Layer 5 of a small transformer language model trained on English Wikipedia (8 layers, counted from 0, width 64).
A neuron's activation on a vector x is GELU(weights . x), where the dot is the dot product.

Input weights of the MLP neurons that the questions are about. A number n stands for (n - 500) times 0.0013.
n5: 638 792 393 537 364 388 527 445 600 470 796 556 323 472 471 734 738 847 588 505 511 486 648 273 661 208 312 524 645 450 557 358 651 545 496 421 392 486 559 393 461 276 385 392 505 470 509 332 564 732 572 564 477 245 541 636 595 434 468 381 632 278 547 551
n11: 381 641 337 652 649 864 478 419 346 744 380 651 488 603 593 422 459 664 561 508 484 529 400 526 502 791 440 419 289 546 541 229 615 458 416 598 622 510 617 449 298 200 755 564 525 447 554 614 523 334 283 353 645 544 625 480 368 644 358 523 553 396 485 312
n27: 564 451 329 459 716 509 287 573 272 488 550 406 410 349 811 673 584 466 549 292 610 520 483 532 357 492 589 826 529 483 494 689 678 415 396 679 532 666 508 569 157 538 780 108 555 589 474 624 686 540 439 187 214 222 738 347 519 625 428 461 651 450 487 477
n47: 606 541 509 474 534 467 472 606 564 729 354 323 666 651 536 368 351 836 612 386 504 632 679 386 489 360 728 497 290 346 312 705 582 521 437 484 467 242 470 505 323 453 455 526 377 392 517 718 512 450 694 382 529 581 721 595 422 400 274 351 262 560 338 318
n57: 639 661 402 564 232 452 588 961 561 638 461 398 341 717 526 632 392 471 319 321 449 452 762 423 378 512 403 694 419 419 515 741 338 484 399 413 133 429 597 709 513 445 535 833 578 594 456 597 716 278 390 612 157 518 767 485 464 534 318 557 350 375 387 688
n63: 425 581 513 474 569 489 326 366 519 556 264 468 535 281 623 378 681 554 539 446 918 382 789 856 641 573 343 955 558 479 604 441 439 439 369 697 546 630 376 355 443 483 633 292 690 620 636 404 549 373 463 398 553 344 440 384 557 481 411 206 518 437 447 589
n72: 854 547 204 556 440 470 324 572 373 835 568 218 430 509 567 541 454 512 545 472 704 635 705 480 448 438 397 270 696 405 408 361 301 451 432 277 588 455 394 667 496 466 395 592 636 619 599 563 605 486 504 395 541 531 575 539 583 357 491 431 312 193 401 633
n80: 580 386 490 581 682 385 488 596 549 584 453 429 709 368 685 330 276 305 717 576 580 610 685 641 572 653 586 491 498 183 478 522 509 418 610 525 249 573 663 359 548 388 497 431 427 581 399 579 349 229 513 334 478 304 453 389 480 695 356 606 449 390 414 490
n94: 447 364 675 462 587 708 482 564 474 572 480 520 352 712 643 564 207 357 110 578 517 496 291 346 415 689 523 321 507 455 471 421 423 472 419 438 340 345 561 856 485 345 404 517 495 556 746 743 517 784 394 662 406 353 469 468 327 401 480 656 508 384 508 423
n95: 635 497 284 748 504 470 484 251 416 390 420 603 569 633 586 387 345 537 621 267 512 676 476 437 441 359 642 498 476 408 260 687 483 488 563 570 412 678 675 654 396 780 234 511 891 684 557 615 517 462 440 426 427 404 593 591 384 628 204 542 525 487 490 396
n97: 445 557 415 512 358 493 554 356 724 523 225 498 362 605 510 698 542 473 361 583 544 485 783 629 630 433 507 537 377 604 400 466 362 496 603 546 508 614 493 536 476 398 682 292 390 458 345 733 680 465 579 402 645 787 490 525 368 481 230 533 614 319 607 712
n100: 508 605 471 562 694 518 556 580 346 480 98 377 535 516 427 588 119 522 373 549 757 533 659 726 427 452 446 741 399 473 111 543 487 471 580 539 262 421 463 723 380 449 525 687 459 774 764 569 557 539 620 656 291 296 742 572 449 390 196 727 469 326 418 621
n117: 498 319 546 330 705 535 549 378 444 738 582 658 654 349 480 341 540 505 664 734 625 479 463 663 410 716 646 519 495 447 500 555 489 499 364 333 227 320 556 362 599 541 320 565 473 683 592 441 487 595 404 504 719 314 389 344 500 215 536 546 534 439 450 517
n129: 562 580 313 363 662 283 460 438 533 376 293 435 563 595 730 692 600 716 620 419 154 763 341 414 257 255 671 524 580 553 413 412 522 470 491 740 212 341 232 794 397 520 305 308 622 628 549 661 474 347 401 219 555 496 760 532 643 389 551 264 293 575 378 582
n130: 420 327 382 489 372 420 153 434 581 611 746 281 493 628 801 518 386 444 515 508 581 442 360 436 442 515 506 414 521 543 507 602 325 443 491 647 539 421 434 641 376 376 710 664 623 573 549 856 458 537 332 647 422 396 763 241 556 571 578 505 654 453 486 461
n136: 638 716 455 464 537 546 404 656 415 518 323 326 327 598 455 557 276 451 329 497 618 556 687 689 490 493 393 678 281 480 513 698 483 646 368 516 538 743 413 469 300 237 588 552 587 420 605 581 672 458 300 496 420 669 671 441 399 654 146 522 606 341 271 535
n145: 571 556 621 354 399 306 407 483 687 208 575 578 564 788 943 530 280 255 323 277 395 557 576 713 687 248 797 497 122 306 795 372 259 658 643 634 438 422 790 520 484 575 458 703 474 571 829 789 537 482 529 383 357 363 428 361 344 621 477 470 245 589 361 245
n147: 374 638 682 338 655 323 385 596 427 431 748 462 462 440 482 690 491 289 278 424 502 707 376 621 582 337 498 488 370 411 184 472 313 528 673 371 568 624 352 645 378 765 447 228 426 692 459 711 579 587 479 501 532 725 591 569 711 416 524 732 642 225 326 544
n150: 366 514 313 727 548 496 609 476 573 394 410 606 646 143 553 498 811 623 654 442 506 461 494 589 680 101 432 709 563 349 687 372 625 417 605 369 398 353 453 351 626 590 461 534 584 511 474 233 292 458 359 411 488 534 170 692 678 597 481 328 453 696 520 902
n159: 611 468 649 644 294 520 725 464 282 525 331 275 483 667 514 406 472 527 354 528 572 713 548 728 313 302 632 342 308 370 478 614 599 526 422 343 403 477 631 470 494 376 427 715 456 688 572 778 522 641 424 522 604 489 509 667 616 557 592 368 414 539 296 218
n167: 609 332 344 581 413 828 342 334 456 618 311 339 397 375 494 575 422 707 669 360 499 387 427 626 490 579 422 362 676 462 425 599 539 452 549 363 540 540 338 446 544 499 742 732 681 644 502 420 543 682 521 731 447 519 463 275 471 568 345 630 347 515 341 565
n171: 463 273 269 438 699 557 608 369 474 511 489 253 564 634 855 476 394 466 455 552 453 762 584 554 476 552 435 507 242 371 580 515 491 511 580 508 387 487 442 645 508 433 480 595 471 583 370 761 531 502 307 557 769 342 478 485 598 483 463 314 641 248 593 538
n179: 437 457 383 475 549 559 551 570 481 602 402 511 492 521 700 364 337 355 433 743 509 544 456 607 608 662 384 360 166 495 384 551 493 661 425 402 460 287 536 467 559 488 567 436 491 688 523 478 447 497 320 392 687 443 526 571 332 628 575 485 471 589 472 317
n183: 345 599 391 788 426 459 703 402 387 650 498 517 389 542 472 493 463 618 449 661 618 417 494 314 462 431 437 533 684 605 411 357 398 486 281 598 744 503 308 792 467 441 460 525 247 414 285 707 313 427 675 425 732 597 447 404 370 290 470 553 374 527 476 584
n185: 615 684 626 627 352 446 301 461 508 572 573 168 527 572 504 345 219 338 271 484 667 705 613 410 231 473 495 484 363 483 162 487 295 686 561 737 461 429 441 824 274 588 727 779 625 858 421 524 493 500 669 479 308 536 502 621 460 374 527 555 468 515 442 477
n188: 413 411 565 295 636 577 621 639 475 420 623 500 428 346 549 494 768 349 747 454 420 580 387 708 430 340 541 413 469 489 431 466 523 513 407 421 530 491 466 529 627 354 384 601 604 496 464 733 547 644 428 623 349 192 582 535 623 354 510 368 489 448 330 612
n214: 422 635 437 368 459 542 596 553 741 423 235 461 289 511 562 560 334 631 262 523 472 346 532 619 450 582 475 573 322 509 519 531 380 508 455 540 471 376 456 533 583 539 445 332 583 598 784 610 468 546 628 697 506 553 523 467 280 343 289 319 540 416 666 336
n216: 373 415 572 538 560 333 688 540 331 571 497 225 597 324 467 574 510 436 454 638 422 542 469 603 633 269 450 654 528 405 404 454 508 533 656 309 478 371 387 514 583 549 369 503 594 532 373 396 456 661 569 336 447 612 519 528 528 430 544 561 743 456 778 602
n230: 948 694 598 393 499 521 431 659 733 538 332 536 396 369 664 693 205 545 656 156 625 397 734 601 157 285 534 436 298 417 460 470 425 414 275 290 633 702 361 689 514 601 572 363 360 373 453 843 636 358 318 618 610 515 836 377 374 661 441 425 797 600 372 146
n236: 563 759 542 582 421 608 405 537 411 497 336 313 670 491 531 517 327 649 501 432 397 439 611 465 319 367 531 544 571 581 576 559 506 361 599 669 494 526 434 451 464 626 331 472 490 563 492 565 587 214 537 501 342 672 459 588 565 554 551 616 229 585 637 694
n242: 693 476 546 548 335 529 414 480 493 470 438 272 585 678 478 263 363 560 624 426 484 474 899 470 687 479 833 500 356 300 385 275 539 418 548 440 628 400 575 855 251 518 703 268 532 565 714 775 667 474 587 670 183 357 763 470 228 216 215 480 235 319 468 557
n243: 520 696 452 516 829 405 385 488 645 715 521 510 377 542 494 270 362 329 391 396 420 594 466 466 565 416 496 552 508 446 414 232 422 503 824 415 327 503 665 623 327 472 512 486 420 605 674 744 481 624 242 443 640 688 409 408 330 371 665 591 530 616 269 478

Each question shows a token from some text and the vector x that enters the MLP there. A number n stands for (n - 500) times 0.011.

"| ": 474 553 516 561 412 507 569 487 503 474 525 419 507 464 543 253 395 446 656 396 581 364 438 546 567 369 521 511 558 717 465 547 622 638 560 554 388 513 573 400 353 665 448 475 491 389 409 678 464 507 499 450 424 465 421 688 567 392 447 362 594 637 508 505
The two highest activations, in order: n95, n150

"\n": 473 528 497 497 465 585 547 651 415 473 542 494 483 615 439 212 467 508 610 431 498 415 418 443 471 457 469 382 474 726 543 575 571 630 415 396 399 449 544 324 524 646 559 558 416 479 585 629 482 465 454 421 414 465 377 772 592 523 493 559 433 513 525 516
Which three neurons fire most, strongest first? n159, n236, n179

" Francisco": 409 480 616 414 518 499 494 584 385 410 611 597 437 547 526 392 591 497 649 585 676 394 488 524 537 475 186 443 349 470 610 525 580 571 478 613 453 436 569 523 557 477 424 490 481 428 574 523 456 509 392 428 435 319 430 706 633 544 424 459 546 545 519 515
The neuron with the highest activation: n188

"1": 462 491 588 516 464 474 539 581 407 479 615 434 485 506 451 428 424 421 610 387 627 448 380 578 635 508 307 506 607 548 538 453 475 725 646 500 468 388 458 546 459 658 511 502 452 422 375 567 525 530 506 477 658 340 418 621 676 322 487 584 415 484 487 433
The neuron with the highest activation: n147

".": 458 544 498 463 487 449 503 575 559 491 554 549 493 579 562 518 393 424 384 350 540 469 479 542 582 500 310 569 471 684 601 545 492 660 557 559 348 404 585 572 381 512 542 462 499 251 533 562 615 549 476 435 428 382 373 751 567 419 502 432 396 577 546 480
The two highest activations, in order: n145, n57

" am": 548 469 409 531 533 433 472 426 427 583 497 363 581 475 491 466 427 439 629 403 653 377 446 604 569 510 179 393 534 681 615 574 570 616 517 524 349 484 459 514 525 523 529 519 538 407 627 656 475 500 389 423 479 454 494 685 607 429 442 502 439 527 563 514
The two highest activations, in order: n72, n63

" under": 541 483 549 414 480 445 435 558 493 567 583 359 526 482 443 365 457 566 601 466 507 253 501 548 514 484 160 504 522 580 552 536 548 582 547 543 432 448 499 570 432 552 465 477 592 256 543 721 532 542 485 518 501 560 400 734 620 456 496 452 479 526 545 475
The most active neuron and its activation: n236, at about 1.2

" Aug": 609 451 514 499 553 490 510 531 450 511 505 557 487 570 427 461 285 651 788 482 547 422 466 684 579 436 305 363 501 510 496 528 554 667 540 473 443 434 489 506 585 510 364 478 414 467 516 544 489 404 390 470 390 337 503 696 575 445 483 436 501 595 594 518
The most active neuron and its activation: n188, at about 1.7

"se": 511 530 449 610 570 486 608 342 540 592 456 397 549 652 512 439 414 511 591 581 552 459 462 679 541 371 295 579 364 589 446 495 554 706 598 501 329 456 537 483 617 440 495 436 408 418 602 162 467 519 486 535 481 464 551 561 505 479 442 466 430 508 541 522
Which three neurons fire most, strongest first? n100, n150, n179

"==In": 563 603 531 535 475 403 377 495 446 543 534 440 528 529 519 415 493 432 686 436 651 401 475 597 500 386 256 623 585 521 508 544 397 710 591 425 357 400 388 476 492 569 442 526 527 342 656 706 544 514 485 457 549 443 492 582 611 450 425 519 490 421 561 453
The two highest activations, in order: n72, n63

" |": 419 498 486 588 433 473 618 420 480 438 451 467 564 595 457 467 448 617 534 503 543 407 505 541 608 485 434 394 585 615 599 532 562 537 573 507 321 478 450 408 661 545 542 499 399 182 443 657 417 561 399 458 575 436 483 727 409 574 353 475 566 465 687 497
Which three neurons fire most, strongest first? n97, n150, n5

" re-": 506 456 530 468 471 455 427 498 461 551 492 421 618 502 484 368 387 608 623 392 534 350 562 593 522 503 208 480 676 580 631 551 478 639 553 437 358 363 401 551 505 618 446 629 452 415 571 705 495 491 496 525 507 546 411 626 576 404 519 457 352 580 573 449
The neuron with the highest activation: n236

"ation.": 436 574 509 470 536 458 475 678 530 451 520 512 486 550 519 530 425 453 462 371 528 486 503 522 615 476 282 546 480 658 618 546 506 648 523 559 345 386 590 578 402 516 554 479 430 249 590 556 575 541 498 512 434 377 277 724 566 491 499 400 400 533 595 461
The most active neuron and its activation: n145, at about 3.2

" rem": 508 388 446 533 443 488 485 369 453 600 496 493 495 501 595 376 512 504 650 483 582 478 389 535 446 368 205 500 616 583 597 446 494 691 555 310 376 387 480 424 546 581 540 601 606 475 583 724 416 558 686 531 425 459 464 527 571 409 537 500 436 518 545 433
The most active neuron and its activation: n167, at about 2.5

" earn": 539 425 550 398 586 477 651 530 570 593 480 415 515 502 522 475 461 553 498 481 471 404 435 554 590 442 208 312 681 481 567 467 563 558 528 542 298 417 409 634 479 500 528 587 440 433 556 555 523 437 458 370 544 497 496 732 653 414 520 441 455 587 564 497
The neuron with the highest activation: n129

"ing in": 572 520 482 497 403 470 518 466 485 496 541 444 534 510 443 424 427 592 625 503 572 321 523 609 528 476 98 532 473 477 574 536 491 622 543 503 379 470 541 485 585 564 547 481 532 192 599 678 520 566 472 478 560 428 534 631 494 434 441 521 481 488 587 482
The most active neuron and its activation: n5, at about 2.1

" and ": 562 537 531 439 448 496 489 533 496 493 628 459 474 431 520 301 370 470 626 371 587 464 530 551 595 583 276 500 614 561 569 453 520 573 609 509 409 413 491 605 483 632 598 459 468 365 445 748 401 604 582 470 482 453 289 639 639 337 369 445 500 476 526 535
The most active neuron and its activation: n242, at about 1.7

" | Am": 632 460 383 611 607 524 516 353 417 627 486 334 535 644 470 489 343 616 647 473 544 432 456 501 579 464 304 392 454 641 532 529 681 613 567 556 312 363 469 462 571 523 494 654 422 456 522 559 469 501 401 454 520 462 446 587 470 475 382 491 556 479 589 521
The most active neuron and its activation: n171, at about 3

"bert": 499 568 550 579 481 487 433 409 456 581 518 471 507 654 501 533 394 474 583 653 649 522 437 621 462 362 272 562 318 546 509 506 549 726 594 529 352 418 531 546 554 429 449 439 394 389 587 403 470 513 455 543 467 355 515 692 557 476 411 513 447 471 536 503
The most active neuron and its activation: n100, at about 3.7

" | H": 447 538 523 564 491 495 541 326 594 528 444 399 464 542 550 462 412 589 766 457 562 401 455 492 616 513 404 428 492 729 533 493 703 536 565 521 343 494 455 333 578 527 639 540 478 481 435 630 413 539 364 438 553 383 417 637 475 561 411 336 467 421 647 451
The neuron with the highest activation: n11

" with an": 593 492 523 442 390 408 411 527 532 478 523 507 590 482 457 437 487 503 506 396 569 461 542 586 476 431 205 427 638 684 564 504 582 669 521 535 430 451 456 525 508 514 501 538 535 223 427 722 644 391 469 415 535 412 428 678 547 498 508 525 411 515 619 546
The neuron with the highest activation: n236

"it.": 480 579 469 488 426 453 501 578 498 549 527 529 439 595 502 490 456 436 477 387 541 472 513 630 615 431 238 625 506 708 603 462 490 644 536 505 390 427 611 540 300 525 582 430 486 273 560 498 590 524 496 475 373 393 419 722 542 491 497 432 392 564 524 514
The most active neuron and its activation: n57, at about 2.5

" | W": 379 442 438 566 520 485 476 371 608 494 430 388 476 546 447 423 391 638 743 537 537 349 420 510 586 443 386 480 559 629 578 567 694 537 561 491 318 481 483 273 641 598 657 603 479 476 445 590 406 579 469 518 404 445 552 635 420 495 410 455 420 549 577 482
The most active neuron and its activation: n167, at about 3.2

"994": 494 512 528 494 506 478 558 595 458 404 484 457 538 499 616 610 416 523 467 488 578 366 429 607 611 531 416 556 514 783 425 520 662 605 538 504 307 489 565 424 303 559 497 367 580 443 449 433 431 575 465 353 529 369 266 636 642 437 490 468 543 512 594 445
The most active neuron and its activation: n27, at about 2.3

" had been": 510 549 498 552 419 404 529 532 569 578 469 415 498 556 457 469 510 367 570 541 551 443 522 590 581 487 162 439 465 622 635 535 650 580 512 444 411 485 422 592 517 536 468 500 417 236 457 645 577 492 470 434 498 516 381 659 648 463 461 453 432 422 670 565
The two highest activations, in order: n97, n150

" Eagle": 407 589 533 512 528 453 568 478 463 420 417 567 564 557 519 369 482 469 556 619 543 432 608 542 486 447 282 587 517 562 533 389 522 729 515 475 335 443 406 332 789 465 550 486 512 448 631 304 457 500 434 558 421 417 448 657 458 562 454 452 546 557 599 478
The neuron with the highest activation: n150

"4": 517 379 582 477 501 500 472 643 513 423 570 486 508 517 388 344 500 524 599 473 564 390 420 519 634 390 388 634 534 491 618 494 530 713 626 505 450 537 390 567 401 547 449 536 446 399 394 197 510 577 417 498 558 419 282 680 604 442 511 586 505 585 513 537
The most active neuron and its activation: n150, at about 4.6

" he": 453 457 526 506 396 476 505 577 513 676 503 393 508 537 526 425 449 493 636 443 704 411 464 540 508 501 187 448 588 660 563 564 545 589 544 473 418 373 465 535 614 572 663 538 448 321 435 567 605 448 418 429 430 331 429 569 621 516 570 444 553 489 507 444
The neuron with the highest activation: n130

"ions.": 510 547 511 468 547 455 457 530 472 548 563 498 482 640 527 483 414 439 462 396 601 492 508 559 593 460 266 613 469 608 574 535 525 672 532 558 329 407 539 581 304 504 540 443 419 279 645 627 571 511 450 459 458 363 440 726 575 458 488 437 400 518 522 475
The neuron with the highest activation: n145

" K": 566 475 470 491 540 570 460 213 353 555 456 474 506 706 442 473 364 644 798 431 547 496 504 564 555 429 337 540 495 642 611 455 588 596 600 482 399 471 523 471 547 571 497 546 398 602 521 438 478 461 396 487 477 296 495 601 475 529 407 453 473 512 558 461
The most active neuron and its activation: n95, at about 2.8

" Ne": 563 490 432 608 599 550 467 417 487 551 500 488 554 548 461 467 411 578 817 395 590 358 464 711 518 424 292 404 452 654 473 488 588 674 477 395 399 340 453 459 573 517 509 526 447 416 586 534 521 466 478 413 456 437 485 629 491 595 439 422 570 527 475 435
The most active neuron and its activation: n230, at about 2.4

", but": 555 541 520 522 483 433 519 530 466 628 531 459 447 586 503 516 433 438 544 406 625 425 464 588 584 476 93 575 476 677 577 560 510 602 553 521 378 400 559 530 469 508 518 490 492 280 508 610 571 479 461 459 410 411 426 662 575 569 477 410 435 498 501 546
The two highest activations, in order: n57, n136

" G": 464 449 555 467 513 591 361 254 455 366 481 515 473 584 451 420 502 569 802 433 519 467 499 436 661 447 147 495 645 569 566 484 487 601 467 528 447 454 468 491 627 510 545 562 439 570 507 565 475 568 486 563 456 469 421 638 503 497 440 461 544 627 531 462
The most active neuron and its activation: n167, at about 2.5

", the": 518 524 420 482 414 513 427 516 529 466 541 523 423 556 534 470 550 492 598 478 572 464 488 514 554 429 91 458 507 700 606 468 505 550 502 515 459 575 514 465 496 575 560 505 466 210 429 623 642 529 497 438 364 375 456 630 572 548 460 461 486 576 559 636
The most active neuron and its activation: n5, at about 2.9

"bi": 477 462 625 672 458 417 495 494 557 610 558 467 482 476 514 388 531 463 504 518 515 379 476 586 479 526 154 439 485 532 414 468 475 587 508 452 377 287 576 612 518 624 665 634 592 467 551 459 428 556 517 531 570 425 347 666 541 466 516 466 514 477 557 381
The two highest activations, in order: n185, n179

" | Mark": 523 444 516 488 594 574 586 369 364 491 516 455 491 614 507 583 449 701 627 458 670 425 467 459 579 535 315 530 495 686 603 553 643 570 480 540 413 430 450 383 505 429 476 474 516 400 538 542 489 550 397 368 410 262 390 648 605 506 468 362 605 437 478 542
The most active neuron and its activation: n5, at about 3.9

" Bro": 554 454 469 563 540 506 526 282 463 591 453 425 523 640 518 429 459 536 709 524 528 430 428 729 522 335 269 566 492 632 447 425 550 671 525 436 324 492 497 428 623 463 518 547 419 555 663 441 579 547 475 498 553 424 520 524 438 564 481 367 465 542 467 371
The most active neuron and its activation: n159, at about 2.8

" a": 553 555 524 503 434 498 396 534 563 566 484 448 544 485 546 433 494 479 551 468 600 329 504 578 528 422 69 454 580 621 543 434 481 589 541 492 429 557 385 538 466 620 509 535 509 263 484 646 546 505 479 488 422 491 553 685 457 494 503 496 487 606 556 463
The neuron with the highest activation: n230

" conv": 553 375 504 436 601 386 547 428 395 724 570 508 494 528 523 375 513 626 590 499 520 355 552 546 571 410 224 541 599 509 592 509 446 602 427 479 391 398 485 451 574 625 504 499 496 489 610 692 497 581 491 510 381 436 310 593 576 458 554 386 351 497 644 432
The neuron with the highest activation: n117

" Mc": 541 509 566 521 552 557 587 362 420 505 509 409 503 698 475 463 390 514 732 459 630 428 451 624 507 442 309 485 410 522 620 474 549 669 609 448 323 400 528 417 610 413 529 501 448 568 650 600 427 507 423 406 494 347 489 590 541 589 506 428 409 502 477 372
The neuron with the highest activation: n159